Layer 4 of a small transformer language model trained on English Wikipedia (12 layers, counted from 0, width 96).
A neuron's activation on a vector x is squared ReLU(weights . x), where the dot is the dot product.

Input weights of the MLP neurons that the questions are about. A number n stands for (n - 500) times 0.0033.
n9: 525 517 489 417 568 504 468 487 486 419 532 592 495 529 516 474 550 513 495 518 457 503 454 501 553 535 495 544 506 502 510 526 546 535 490 519 490 486 532 492 522 491 536 521 458 530 553 522 485 519 455 508 523 461 515 504 573 538 506 450 495 489 490 490 573 484 476 511 500 469 551 528 502 508 454 523 475 529 544 520 493 520 484 542 452 470 505 532 454 601 482 462 524 456 533 506
n13: 671 551 545 560 480 460 675 509 549 324 575 523 516 550 408 455 362 542 564 514 452 542 453 447 486 374 464 645 723 439 363 480 733 479 545 452 380 572 560 716 558 461 366 461 483 419 477 680 478 503 557 464 472 572 492 508 528 487 588 557 604 302 546 483 473 446 391 347 513 454 553 593 578 598 469 412 708 582 503 639 397 355 500 543 517 677 335 567 358 388 628 409 567 561 505 567
n31: 379 640 422 424 516 441 305 342 465 446 455 497 350 543 537 580 440 462 508 492 456 385 333 634 466 516 569 423 414 394 376 494 646 558 578 464 506 627 633 373 503 369 569 555 598 454 543 454 302 556 444 424 464 540 546 390 434 313 310 541 548 525 478 445 532 390 452 406 497 616 417 482 594 388 539 433 482 464 437 306 458 595 471 437 435 366 563 276 480 509 665 688 588 451 448 456
n62: 521 545 630 438 632 441 541 343 475 591 512 432 565 415 511 352 567 532 404 486 587 473 337 426 616 521 447 628 473 424 593 507 416 569 453 528 350 431 537 488 526 451 539 548 457 448 536 570 412 573 392 436 467 471 431 384 437 496 578 428 498 407 446 546 584 498 396 630 605 634 430 583 544 629 453 478 505 545 467 624 353 406 450 449 548 549 312 514 379 417 525 509 481 424 502 470
n63: 441 332 636 419 494 596 414 206 544 447 422 570 329 484 532 463 639 497 421 429 275 373 545 526 512 336 482 451 604 398 350 401 552 686 589 543 438 462 356 497 628 522 521 702 422 473 351 447 500 360 618 575 439 456 557 360 421 381 512 614 434 447 401 385 670 481 598 541 382 650 414 457 412 666 460 426 500 361 642 526 531 389 405 427 503 680 555 561 512 452 417 450 613 642 555 308
n90: 537 698 453 510 526 400 490 453 519 419 436 586 399 274 367 566 445 467 411 424 444 563 445 590 490 580 487 585 541 603 667 398 513 338 457 510 542 547 465 697 503 738 471 597 533 449 401 334 493 487 349 500 619 517 506 448 722 484 547 406 443 564 450 571 484 497 602 476 500 281 316 644 363 807 621 610 351 628 444 325 613 783 487 375 406 421 510 543 350 641 400 440 523 191 580 543
n154: 500 540 580 544 486 555 382 443 474 517 580 429 494 679 396 488 524 365 467 506 483 434 418 533 416 476 607 459 432 508 514 537 572 508 587 579 515 549 564 353 496 469 475 500 422 416 562 552 364 456 508 435 614 479 455 655 463 431 512 559 445 591 538 386 441 475 518 515 413 561 510 504 572 340 514 585 480 413 484 523 500 504 580 402 512 554 418 424 381 401 574 458 595 539 382 465
n158: 386 462 496 478 524 425 496 314 557 486 367 438 619 364 585 595 590 465 325 447 440 444 496 655 718 524 531 675 615 548 535 660 465 696 302 532 684 651 489 507 585 687 430 625 596 636 456 473 385 384 348 334 409 446 503 364 406 507 500 474 626 557 418 580 329 596 483 728 648 450 661 489 486 679 479 216 589 545 317 628 518 298 561 276 313 511 521 363 354 724 227 539 507 431 530 629
n188: 559 535 544 358 428 507 425 596 493 663 719 511 451 470 689 544 543 403 471 482 580 558 538 485 445 719 565 550 370 831 608 508 457 579 598 449 345 474 330 435 500 667 353 421 430 581 320 546 241 725 378 454 645 578 332 504 651 483 614 670 589 718 588 550 514 452 560 843 517 485 590 659 338 708 655 435 420 555 373 283 582 635 461 276 364 694 655 478 482 557 433 504 385 421 619 525
n191: 555 432 463 670 485 549 535 794 442 466 429 459 275 443 497 515 655 464 427 564 439 784 513 675 457 385 690 464 494 432 515 374 530 374 628 549 422 426 639 397 604 552 614 452 546 503 403 432 614 321 526 533 597 472 533 609 485 500 653 423 516 624 549 482 397 559 465 285 445 385 497 721 485 468 591 516 487 562 707 421 426 657 523 519 402 424 587 455 528 737 428 365 437 410 534 545
n205: 564 399 426 573 510 544 553 523 581 484 516 421 566 333 434 467 732 427 579 497 411 595 341 322 595 426 450 432 605 555 472 413 462 536 513 439 592 474 519 421 526 444 530 467 580 510 534 404 525 448 532 490 520 552 552 637 485 640 485 605 659 536 518 432 582 503 338 390 403 484 490 628 381 457 573 673 452 555 668 647 468 572 515 374 640 513 583 454 485 715 492 497 561 616 538 452
n256: 358 407 417 549 527 488 436 523 515 573 484 481 379 481 498 408 489 536 438 500 500 537 536 543 423 433 411 373 569 601 352 510 356 632 415 603 554 556 544 495 402 603 584 741 370 471 519 567 473 469 447 518 479 458 387 416 418 463 511 519 502 533 572 417 484 488 496 611 535 406 571 407 530 568 509 510 519 404 441 378 550 627 522 547 369 522 493 662 424 505 339 479 491 423 532 598
n275: 483 533 645 372 480 526 663 592 438 488 486 503 451 676 551 525 475 442 494 356 517 503 477 456 560 426 450 461 530 583 464 777 609 606 540 362 584 391 692 610 463 506 567 625 571 492 523 435 341 538 681 572 556 666 511 514 486 511 575 584 391 420 520 475 401 751 630 292 376 465 621 566 584 560 290 494 470 573 628 513 439 393 413 512 544 589 520 494 568 427 622 591 604 575 563 595
n286: 438 626 443 541 525 632 418 427 456 505 508 529 439 598 527 523 422 447 515 500 362 486 548 439 580 709 495 614 443 523 530 423 538 498 546 434 603 602 663 681 547 405 538 550 546 537 339 631 222 616 554 445 617 495 525 477 576 512 451 649 335 562 578 472 453 510 512 490 417 513 317 661 393 389 487 337 417 470 517 517 587 532 498 429 447 572 477 424 469 535 630 415 467 475 476 383
n287: 472 418 445 506 631 497 506 531 316 663 517 551 574 357 400 434 559 573 426 582 351 599 526 638 664 543 590 435 495 554 724 420 489 521 594 415 579 587 570 544 362 550 484 570 700 519 483 635 560 449 574 390 445 547 567 377 416 435 526 380 478 430 486 665 551 547 593 517 568 349 454 656 339 413 634 402 535 736 578 554 507 519 521 432 592 440 495 410 544 531 544 341 503 348 559 511
n356: 507 578 564 757 497 449 569 514 449 554 306 542 564 438 618 667 458 398 613 403 460 500 455 246 487 468 632 675 535 643 321 683 507 380 229 467 429 541 493 553 583 380 526 546 453 587 459 484 606 790 471 454 407 666 405 576 487 405 586 578 609 561 449 536 393 595 706 476 248 534 447 165 609 525 609 608 532 493 339 407 397 510 439 565 543 524 401 367 483 497 270 368 450 559 569 566
n384: 555 348 489 415 554 452 575 226 273 735 537 489 461 519 542 438 772 507 398 536 493 543 538 329 600 397 536 522 591 450 496 394 493 700 361 453 360 352 558 380 311 343 327 665 563 468 459 556 590 630 497 432 613 830 457 674 359 510 503 407 440 322 570 299 401 677 707 429 535 351 446 344 533 319 696 374 446 625 379 643 394 440 553 384 693 469 435 518 599 580 339 622 565 424 670 648
n395: 413 500 431 579 393 535 550 381 484 605 459 556 365 455 514 574 480 492 597 671 386 612 533 467 471 469 639 483 569 385 568 571 503 451 701 380 579 660 509 571 511 603 475 421 419 544 394 572 390 671 596 506 506 564 394 378 525 316 467 497 605 532 598 365 353 486 511 289 418 599 625 460 449 491 420 497 608 337 484 489 426 475 709 459 595 434 693 528 376 515 417 703 630 500 671 460
n398: 491 395 549 483 456 427 546 590 547 490 457 498 682 561 500 505 500 512 526 309 477 567 631 412 486 507 458 465 574 605 456 563 461 463 589 451 547 666 637 509 437 402 516 608 521 532 599 459 384 484 545 431 530 536 546 542 579 489 351 403 684 490 559 410 400 531 435 474 650 276 549 395 553 409 440 520 591 445 480 463 553 464 563 392 475 664 391 419 526 461 440 514 576 445 511 535
n416: 512 549 496 609 148 357 611 644 478 383 543 548 548 524 419 477 496 628 694 481 458 504 659 612 543 392 364 568 658 485 371 635 462 504 404 420 585 395 285 401 457 630 711 590 535 415 389 655 572 441 639 526 286 609 463 508 549 493 424 346 477 465 693 229 571 392 552 516 540 329 751 357 333 613 599 500 552 451 496 496 341 634 467 794 451 24 341 671 508 448 611 415 413 628 668 295
n422: 609 696 495 238 457 451 522 546 603 442 489 483 466 366 448 551 495 460 492 548 551 403 321 520 456 537 452 487 373 587 666 358 460 520 468 586 792 552 646 476 475 390 620 397 530 365 475 516 298 534 420 408 500 500 563 553 604 370 543 597 434 555 590 526 547 383 414 528 536 440 495 523 409 449 583 590 463 676 591 593 453 636 391 428 437 542 532 468 552 335 564 377 433 460 440 457
n428: 470 665 447 489 411 465 521 467 545 462 416 459 519 464 615 527 429 448 619 368 478 495 379 448 570 548 618 672 447 444 460 564 404 589 398 537 590 482 452 416 551 341 620 534 691 538 541 450 483 440 395 615 470 455 432 483 697 439 488 540 543 510 505 652 379 271 495 515 631 634 614 304 473 439 559 490 542 455 531 488 446 623 541 490 366 510 416 426 412 472 465 523 490 436 477 465
n444: 607 550 541 641 396 359 542 355 562 636 547 555 470 490 592 395 436 573 512 500 497 431 445 400 553 470 675 509 518 358 355 631 522 485 280 583 612 642 480 370 491 702 405 403 691 488 542 733 319 470 382 539 460 572 546 451 420 450 456 562 544 424 760 470 593 544 476 608 544 478 555 364 611 513 438 552 526 367 301 477 366 515 488 440 378 461 509 328 406 236 537 290 537 402 659 494
n449: 618 640 452 769 586 507 556 526 423 626 600 458 465 640 503 446 632 561 594 533 384 354 432 557 673 475 507 309 455 699 536 399 565 531 140 464 411 947 458 551 416 529 410 471 365 416 328 528 417 409 680 443 496 533 521 374 611 624 572 542 619 659 335 422 338 386 608 522 333 426 587 407 532 658 446 508 462 562 565 595 558 659 420 433 432 439 327 659 449 530 312 603 147 446 632 532
n469: 465 661 585 601 388 600 587 406 517 618 355 648 472 304 561 413 619 426 434 376 459 402 569 585 629 539 517 600 531 469 417 686 385 538 506 462 475 568 632 581 422 517 454 591 634 444 641 452 423 461 389 455 529 476 486 376 723 651 508 460 657 468 588 543 480 547 687 518 467 394 529 528 500 426 578 467 549 705 489 489 490 649 625 322 580 430 474 581 322 606 438 582 767 431 503 428
n487: 325 500 400 450 282 415 633 660 407 524 262 505 487 456 540 482 492 536 432 490 445 500 519 421 489 418 308 638 621 446 464 424 463 465 637 492 522 484 631 547 498 571 583 513 553 513 560 551 445 360 487 683 437 407 531 510 513 493 405 394 473 428 545 603 538 609 343 503 508 406 552 408 427 597 401 527 481 351 559 354 498 574 538 449 413 593 542 615 428 374 463 460 349 391 618 435
n498: 477 364 166 459 481 484 607 507 606 520 447 554 587 561 519 539 481 609 494 240 370 517 689 466 668 532 622 442 447 754 626 450 558 561 640 594 324 576 662 675 358 611 497 375 425 409 524 214 494 362 491 481 506 388 449 393 526 488 423 497 347 556 372 436 326 497 550 563 466 434 380 455 500 445 484 442 510 524 549 312 505 522 663 547 659 595 797 613 520 585 556 539 526 628 439 484
n508: 484 282 861 418 484 578 420 554 578 645 583 568 766 547 320 606 636 408 553 411 447 336 644 777 380 706 516 468 480 604 581 399 605 504 484 541 366 355 582 358 413 606 524 584 463 618 550 252 339 335 469 404 626 173 664 516 645 396 411 569 533 707 603 456 132 319 531 529 512 305 370 561 504 384 504 866 564 483 515 530 435 480 653 533 564 530 246 516 669 581 544 582 803 388 367 359
n517: 586 531 534 625 409 490 557 515 472 685 601 475 456 435 405 628 580 479 426 406 471 451 437 561 600 570 617 514 456 561 687 383 459 352 592 476 482 448 431 616 431 493 350 453 451 521 463 467 536 502 465 306 577 480 495 510 600 530 539 395 463 500 527 488 573 410 570 441 565 475 591 575 512 531 570 525 444 707 562 399 510 500 463 718 564 437 395 550 446 513 638 607 531 619 559 411
n532: 603 536 445 506 376 466 589 622 450 636 420 478 550 397 487 547 648 474 471 513 276 652 427 495 532 472 430 508 668 413 430 748 440 461 560 354 608 463 625 386 476 469 549 428 390 590 390 571 559 389 388 449 448 553 538 386 510 510 532 536 497 463 337 518 525 455 410 390 480 418 510 442 598 431 497 415 398 494 350 364 454 602 615 433 543 546 487 350 421 497 478 474 446 505 461 298
n537: 578 491 425 491 562 638 462 405 593 404 683 429 396 550 612 415 598 458 460 415 412 603 571 681 506 533 573 624 659 400 525 491 559 465 349 616 334 500 518 449 632 577 615 760 600 505 471 401 472 404 402 542 673 468 503 299 562 460 432 500 454 514 483 531 362 578 563 509 448 425 443 503 610 434 511 545 503 396 382 460 555 713 563 366 464 485 336 421 417 559 359 465 449 287 444 596
n554: 398 435 548 453 516 465 473 597 616 570 371 505 584 547 754 550 609 518 566 350 400 399 645 563 548 554 453 516 322 580 487 391 521 468 550 571 404 699 492 505 309 447 620 368 473 497 680 503 503 462 601 443 611 438 562 545 537 477 385 450 476 505 503 313 454 455 505 614 492 446 424 472 552 472 419 588 558 344 550 384 467 472 576 383 479 652 563 492 468 643 295 556 471 560 502 529

Each question shows a token from some text and the vector x that enters the MLP there. A number n stands for (n - 500) times 0.0062.

"po": 418 507 432 437 421 591 426 495 465 534 466 579 578 523 482 411 459 451 555 571 545 540 389 548 465 503 514 423 510 460 470 434 605 549 508 483 542 489 392 539 603 559 449 536 499 511 473 510 626 485 576 657 643 542 504 575 486 693 423 525 567 478 445 512 530 548 487 544 522 575 549 378 533 490 473 441 564 534 492 596 643 533 528 690 497 522 439 335 472 534 492 448 513 584 509 455
Which neuron lights up most? n63

" the": 457 546 444 451 484 469 504 516 448 528 546 486 557 507 408 457 522 474 504 482 616 532 421 539 462 729 557 432 461 529 497 417 477 483 517 515 563 542 455 546 530 520 511 426 477 477 569 472 566 463 452 668 493 521 443 512 398 635 384 532 461 496 438 507 596 501 491 461 461 620 613 557 543 516 456 488 533 550 512 554 498 381 472 566 485 475 491 381 521 484 310 470 451 589 456 484
Which neuron fires most, and how strongly? n205, at about 0.26

" grade": 577 560 383 485 435 458 573 550 502 530 457 521 456 410 577 445 453 594 486 525 705 471 462 635 457 578 453 488 447 420 584 485 573 594 538 550 659 507 485 587 478 484 482 527 464 420 573 513 531 594 463 588 465 501 512 494 468 668 455 473 542 497 476 488 578 505 549 465 584 605 487 490 516 481 389 486 545 577 521 487 808 540 592 673 454 624 461 307 516 503 432 539 520 557 529 550
The three highest activations, in order: n422, n517, n428

"-": 439 555 446 413 424 561 503 524 462 521 529 451 537 493 426 393 493 470 430 459 557 491 531 610 468 562 500 425 424 469 499 427 494 464 351 542 535 494 450 560 558 489 364 486 405 505 740 494 570 501 479 604 557 570 531 524 349 710 401 477 482 469 520 494 473 506 563 492 536 624 522 605 510 407 589 513 497 502 491 557 626 508 465 643 523 595 517 399 554 512 433 412 397 472 415 535
The three highest activations, in order: n384, n154, n537

"46": 599 550 433 563 516 568 472 576 449 600 490 535 418 505 489 444 537 475 504 537 686 516 437 530 446 574 470 401 410 444 459 444 471 358 521 623 531 462 379 514 540 426 419 457 447 399 620 491 427 628 469 592 515 479 443 489 549 556 389 508 451 504 496 503 475 573 570 417 475 579 517 458 502 523 446 456 461 528 393 530 622 512 492 548 436 564 524 369 691 471 413 407 484 550 555 534
The three highest activations, in order: n188, n356, n444

" interest": 561 518 434 512 460 503 463 514 445 637 535 440 512 414 528 511 521 521 495 444 645 496 480 558 390 573 460 476 527 379 514 561 491 471 533 540 702 520 407 550 513 414 442 537 532 533 651 523 499 585 713 614 544 464 515 429 409 861 443 494 446 465 348 547 554 515 448 448 564 477 535 386 491 473 410 447 503 440 494 416 737 509 515 549 453 564 531 485 507 537 441 429 540 556 311 491
Which neuron lights up most? n532

" year": 603 573 395 468 379 516 503 584 448 553 378 517 461 484 488 525 478 582 534 604 559 462 477 554 493 495 439 467 401 511 617 535 569 535 511 464 619 517 439 596 479 444 508 546 512 427 576 524 530 604 552 562 431 500 468 477 410 726 433 450 462 508 439 511 469 532 434 477 556 669 539 471 524 561 322 471 538 506 462 585 673 629 542 612 425 487 421 370 472 518 418 435 461 516 412 600
Which two neurons fire most, strongest first? n449, n487

"81": 554 562 369 523 559 545 471 562 437 488 452 469 469 542 369 390 527 524 507 497 538 466 432 645 489 563 462 375 434 482 429 440 501 368 556 608 530 460 396 506 474 448 467 452 495 434 633 523 418 581 571 597 529 496 473 518 566 623 390 416 436 472 450 473 411 531 542 457 525 532 493 526 476 503 390 533 522 461 431 622 609 490 534 549 486 543 553 316 617 476 404 422 442 533 428 455
Which neuron fires most, and how strongly? n154, at about 1.2

"acle": 561 506 431 485 418 488 454 513 516 609 490 471 469 444 424 468 535 570 491 528 542 550 475 577 439 627 516 458 386 480 540 422 511 344 492 458 592 462 449 605 518 447 486 535 526 503 570 568 562 548 615 584 500 546 517 499 390 656 338 443 469 543 422 595 493 525 502 620 535 437 503 494 437 460 481 462 596 546 494 614 607 511 497 626 489 599 555 343 552 491 412 431 426 597 559 525
Which neuron lights up most? n287

"s": 590 459 457 529 414 559 446 508 536 628 529 544 532 514 380 388 455 537 443 430 603 510 502 500 452 551 507 422 547 422 457 456 487 435 545 541 534 481 493 551 515 512 487 392 495 473 619 493 573 429 507 581 459 547 476 564 358 663 328 508 418 524 369 485 501 578 465 434 463 521 581 387 568 447 450 518 530 518 461 596 762 576 520 621 546 526 507 328 529 540 409 476 544 476 530 539
Which neuron lights up most? n398

" ends": 630 526 418 479 474 445 550 511 495 468 487 473 477 561 538 428 428 535 465 436 525 505 545 605 370 553 519 414 419 413 531 526 544 432 531 528 593 524 432 595 422 514 519 457 488 400 512 509 537 541 567 571 350 476 532 457 416 760 260 531 498 573 405 577 463 478 505 457 567 648 479 522 630 468 433 432 573 563 391 529 722 537 451 635 505 583 549 477 471 521 459 506 549 522 410 529
Which neuron lights up most? n498

" same": 513 548 500 448 392 422 511 575 497 528 450 482 439 560 440 479 496 515 573 506 543 429 458 570 451 562 526 513 552 461 507 494 486 521 501 403 486 559 346 614 610 501 558 584 600 419 682 481 597 554 523 575 396 410 451 535 365 608 413 537 473 368 434 495 484 482 485 409 532 601 509 437 571 474 485 427 506 527 416 612 626 514 410 634 469 536 448 396 502 420 418 473 476 522 468 454
The three highest activations, in order: n416, n428, n13

" man": 553 463 485 469 405 483 487 448 484 564 460 578 403 458 535 537 432 504 522 405 563 481 496 599 460 539 523 460 428 389 492 506 439 460 484 644 612 499 460 671 471 445 533 481 503 548 674 536 563 518 686 601 514 412 557 619 407 859 398 499 551 547 450 559 522 541 469 490 590 682 529 495 588 518 449 493 585 472 496 504 707 517 516 633 423 531 427 450 495 494 454 498 478 480 445 418
Which neuron fires most, and how strongly? n554, at about 1.5

" Y": 526 486 417 424 445 551 468 509 502 616 488 536 538 452 377 432 522 602 441 497 670 595 472 605 544 623 554 376 428 424 532 586 585 489 555 486 558 424 434 524 578 495 530 509 480 566 637 491 526 534 481 584 488 563 524 522 461 852 521 585 587 513 460 510 514 460 546 490 529 579 448 495 489 584 408 439 594 504 451 463 704 442 627 618 493 509 509 457 453 474 485 431 365 375 485 542
Which neuron lights up most? n188

" works": 606 495 398 463 448 485 503 536 524 545 467 445 469 535 406 421 423 508 437 444 640 500 486 537 520 504 496 456 513 565 573 483 464 494 521 588 632 502 459 639 521 403 462 469 552 511 581 543 470 524 529 574 446 463 561 542 363 724 368 454 471 471 416 554 499 510 485 517 685 587 550 443 499 478 468 528 505 566 417 434 833 594 510 663 480 588 620 429 533 519 430 535 446 502 448 440
Which neuron lights up most? n498

" second": 461 548 424 421 403 579 495 572 477 631 515 465 488 446 488 492 485 573 534 561 543 562 511 598 494 565 505 466 461 443 544 526 520 487 435 476 547 508 363 547 527 473 500 455 583 433 556 489 617 646 538 549 479 459 533 519 424 704 251 573 554 510 470 505 518 514 498 412 565 675 531 491 505 539 448 491 556 544 449 623 623 432 453 670 439 539 420 360 381 536 362 480 525 571 494 538
Which neuron lights up most? n158

"15": 540 499 401 476 455 583 498 520 427 535 440 489 466 516 450 359 481 538 528 486 534 481 435 605 476 589 526 337 484 536 468 409 474 359 484 600 573 418 440 516 437 502 419 426 475 389 539 497 471 572 485 622 467 456 474 555 516 699 327 379 435 509 469 473 443 502 549 487 484 681 496 530 491 482 412 470 473 461 425 609 546 528 516 519 472 564 543 305 540 491 466 452 480 485 358 531
Which neuron fires most, and how strongly? n154, at about 1.1

"col": 283 536 395 427 454 566 487 558 478 538 407 573 541 543 464 459 540 539 500 570 585 611 472 507 429 472 580 421 592 456 568 440 534 397 463 402 572 456 400 531 587 571 543 472 587 560 644 539 578 533 682 594 548 588 531 535 467 595 491 388 515 529 455 459 559 462 489 556 563 512 481 400 532 464 476 529 532 543 457 504 735 449 483 646 446 545 483 410 607 540 457 444 470 554 387 425
The three highest activations, in order: n416, n487, n287

" |": 557 590 410 485 479 581 501 538 488 540 468 521 534 505 555 381 439 520 451 419 682 466 615 548 480 606 533 426 380 359 429 494 480 532 526 564 515 471 450 528 578 510 487 579 493 464 705 526 487 624 471 601 539 520 448 565 451 789 375 432 518 443 383 550 434 523 481 475 443 552 516 632 501 470 440 529 578 552 386 576 555 484 541 588 579 466 468 408 536 490 378 477 515 457 472 513
Which neuron lights up most? n469

" work": 572 460 430 452 365 520 487 540 493 574 513 474 469 505 494 440 407 528 464 477 624 456 478 493 458 530 491 469 496 537 591 476 463 481 547 618 692 529 410 576 533 416 464 533 573 586 592 538 546 596 567 599 429 463 532 477 338 701 402 457 460 463 408 552 535 498 493 463 608 538 516 466 542 479 477 485 588 549 377 467 805 563 458 649 461 584 530 429 494 496 420 551 534 555 373 480
Which neuron lights up most? n517

"ized": 644 542 434 462 363 457 462 518 514 612 614 478 500 482 402 383 484 536 546 554 529 496 463 559 466 617 545 490 438 483 463 442 513 525 471 390 478 488 483 538 687 512 449 562 518 462 670 521 491 478 480 646 452 496 528 425 430 560 455 443 517 502 419 565 438 521 480 468 584 537 510 524 498 432 374 493 504 557 433 502 660 561 426 635 458 530 565 326 517 462 416 451 566 551 543 576
Which neuron lights up most? n444

" str": 453 465 354 453 411 451 493 472 420 560 408 494 466 511 523 446 515 549 486 522 595 517 461 509 409 572 539 372 521 420 483 572 514 463 620 488 555 540 441 569 543 563 527 492 482 512 578 498 474 409 410 626 528 451 500 557 457 822 426 540 447 461 437 499 480 527 453 467 608 629 458 541 553 454 306 421 531 606 441 560 527 510 468 672 458 543 517 535 662 589 484 558 486 480 307 451
Which neuron fires most, and how strongly? n498, at about 1.7

" Season": 483 524 375 406 389 510 460 569 575 488 437 487 530 381 544 570 476 496 529 517 581 506 457 551 383 539 429 455 489 449 510 538 607 463 567 728 621 510 484 574 469 388 488 532 430 470 520 469 485 583 515 540 425 449 517 572 415 682 375 439 493 500 464 520 606 477 459 509 513 562 529 518 498 437 459 458 535 503 518 550 535 431 550 514 443 522 443 396 607 422 360 525 551 486 419 481
Which neuron lights up most? n422

" alone": 563 502 388 500 433 519 494 553 504 609 316 548 473 525 431 538 540 534 509 482 453 482 468 562 492 557 517 488 520 506 478 456 503 668 504 644 560 544 428 625 448 493 526 575 542 369 582 500 472 548 573 670 504 407 484 521 419 732 482 521 492 443 379 497 491 541 508 523 669 636 517 467 513 462 389 527 528 524 489 519 768 530 497 692 520 507 517 388 477 479 367 457 499 554 410 518
Which neuron lights up most? n498

" job": 522 484 427 482 361 516 528 527 408 518 399 473 491 479 634 456 508 558 475 459 595 471 459 566 447 589 470 488 429 476 469 518 494 516 518 458 671 511 415 611 452 428 543 569 574 521 690 570 577 592 625 563 443 489 440 508 344 709 443 479 459 543 419 561 562 485 491 483 634 569 517 489 505 479 405 516 538 469 479 510 763 583 434 624 391 569 470 391 509 505 454 500 492 567 535 455
Which neuron fires most, and how strongly? n487, at about 3.5

" whom": 487 491 409 477 391 474 547 517 523 516 541 528 510 536 544 507 419 544 533 437 579 528 570 457 566 582 482 481 524 469 556 486 524 422 476 526 547 533 341 702 528 481 427 448 459 360 519 494 473 537 528 584 535 428 373 535 356 608 435 527 476 491 466 503 470 547 491 482 580 648 562 631 522 571 386 533 534 477 402 554 871 557 505 594 509 445 481 425 468 543 448 514 404 615 408 479
Which neuron lights up most? n498

" in": 485 472 467 469 481 607 516 549 531 489 493 507 482 546 539 489 480 533 440 528 406 527 486 608 445 616 557 414 479 490 425 512 542 546 614 549 445 457 454 554 553 467 474 543 421 495 690 550 513 494 514 651 453 515 512 604 368 697 420 528 462 528 497 487 391 494 479 470 554 595 618 515 490 482 405 489 560 553 427 594 504 589 450 651 491 476 464 365 537 517 397 490 498 500 309 534
Which two neurons fire most, strongest first? n191, n154

".": 455 579 387 484 431 469 483 473 507 459 438 517 511 491 484 556 484 471 479 443 477 504 526 561 420 576 543 442 489 495 528 304 501 473 505 525 560 542 446 587 571 482 463 539 468 420 579 558 521 642 476 658 438 547 500 598 462 753 434 394 461 452 380 498 422 574 506 443 489 534 465 624 499 453 424 557 544 539 392 525 744 553 537 567 537 494 503 362 469 601 441 451 474 446 390 542
Which neuron lights up most? n90

" was": 483 470 450 381 494 528 497 558 441 572 540 436 503 457 417 397 526 471 481 513 524 519 514 551 435 494 486 458 419 515 482 472 430 469 490 509 587 541 448 613 560 428 574 443 434 435 636 505 552 614 458 559 434 517 489 593 325 663 451 465 425 535 385 635 461 526 456 486 550 666 516 560 555 556 425 462 564 496 388 419 577 481 517 559 473 441 478 380 414 399 499 512 471 508 459 514
Which neuron lights up most? n62

" says": 575 504 430 427 418 481 528 511 478 565 595 573 514 490 409 542 496 470 509 426 535 538 501 559 500 602 526 440 444 469 471 460 605 476 521 449 627 530 423 638 513 399 463 465 469 456 630 559 508 592 549 638 470 432 472 523 426 647 405 510 403 458 385 562 453 448 502 539 566 541 534 527 578 460 457 485 563 494 430 545 711 625 458 651 528 481 573 365 462 546 438 549 529 542 425 603
Which neuron lights up most? n498

" materials": 564 436 398 410 501 438 490 531 508 557 509 524 499 570 473 378 406 543 432 396 455 513 476 478 466 559 456 482 522 537 426 403 433 481 596 505 641 514 375 594 496 472 452 453 576 489 681 534 541 505 590 588 501 531 487 518 363 691 481 493 401 518 379 531 473 525 434 491 614 586 492 460 478 424 442 503 555 498 521 486 776 569 507 602 476 566 555 386 575 530 420 535 465 553 299 534
Which neuron lights up most? n498

"om": 502 465 471 451 424 568 422 526 576 601 474 509 459 556 377 416 436 539 505 536 576 573 482 566 524 589 511 482 455 478 606 475 563 416 444 456 581 456 400 567 552 511 494 435 464 491 587 512 615 435 528 623 454 467 491 495 397 703 362 589 445 451 406 516 518 500 496 538 493 560 496 460 407 526 490 487 609 541 422 597 979 459 518 639 451 521 480 435 605 537 338 427 537 465 570 522
Which neuron fires most, and how strongly? n287, at about 0.51

"oo": 571 449 454 519 462 577 416 529 496 550 513 573 474 441 438 446 477 499 507 458 590 483 430 585 496 571 486 368 480 557 493 593 492 530 520 506 609 382 342 525 478 456 481 522 508 530 556 552 598 560 607 615 554 568 481 602 436 772 338 426 581 499 579 532 503 530 514 487 511 439 480 424 511 448 536 476 637 472 446 560 649 405 585 653 476 506 505 368 583 466 383 488 479 511 603 561
The three highest activations, in order: n384, n416, n398

"ori": 549 455 476 414 460 540 440 488 525 544 422 591 491 458 359 503 524 538 569 568 497 416 442 443 518 602 522 514 413 567 499 401 567 444 474 460 542 411 460 417 603 512 438 500 438 446 552 484 447 541 581 719 575 484 535 662 459 668 445 367 514 464 446 556 488 496 472 486 562 643 516 540 553 392 467 443 521 507 484 495 570 452 499 604 523 599 446 419 738 470 439 473 490 517 430 570
Which two neurons fire most, strongest first? n508, n384

" Ye": 598 435 425 425 454 565 418 516 507 541 461 522 509 501 563 492 561 487 468 456 710 594 472 573 432 567 495 444 456 362 546 627 618 354 483 526 543 497 427 589 632 514 550 528 468 524 643 472 525 453 480 598 504 468 496 501 448 766 381 485 620 566 574 507 478 478 498 440 548 658 439 569 528 508 332 538 575 595 491 493 634 391 625 642 528 529 482 446 523 513 419 460 403 543 483 423
Which neuron lights up most? n191

" with": 505 468 480 480 429 571 494 528 532 571 517 528 466 424 462 414 488 490 507 515 527 490 545 545 378 713 527 471 503 394 421 448 474 583 511 537 505 481 434 479 545 472 507 598 355 462 648 523 588 502 536 604 447 509 502 536 418 700 366 487 458 535 374 500 408 463 503 517 553 479 579 612 519 561 440 526 601 547 441 564 611 591 523 641 482 468 499 416 422 505 427 494 445 592 453 453
Which neuron fires most, and how strongly? n256, at about 2.5

"res": 579 510 491 482 558 484 543 469 525 583 508 520 544 425 358 421 498 531 469 527 528 500 426 576 474 497 557 394 494 531 533 391 491 478 582 497 569 408 423 478 533 482 437 436 472 451 441 579 507 500 564 637 511 435 468 537 448 615 425 451 444 560 430 537 522 554 422 563 555 705 518 425 520 355 477 548 569 589 487 539 286 543 483 639 594 622 487 471 524 550 386 420 440 457 460 622
Which neuron fires most, and how strongly? n62, at about 2.1

"37": 551 583 438 574 583 555 461 583 421 570 472 540 449 519 397 460 524 498 500 503 661 488 415 551 459 570 491 411 481 451 460 451 452 359 580 643 559 461 386 486 499 434 454 491 450 499 610 495 400 529 491 603 501 489 440 487 547 523 412 477 404 421 486 492 497 556 582 422 494 508 492 437 500 514 381 504 495 502 374 576 685 546 579 584 423 535 511 318 626 446 422 441 501 530 519 612
Which neuron lights up most? n154

",": 571 581 424 490 373 493 514 536 483 481 462 494 495 515 442 485 422 467 496 475 555 475 502 610 518 575 492 416 437 415 440 421 479 513 577 534 501 467 449 587 548 492 494 520 411 486 566 526 458 645 501 653 530 557 407 519 301 522 434 460 515 542 356 558 475 500 513 465 601 536 484 526 491 517 460 574 508 617 502 588 668 472 496 619 523 451 490 334 432 518 433 457 494 432 457 471
Which neuron lights up most? n31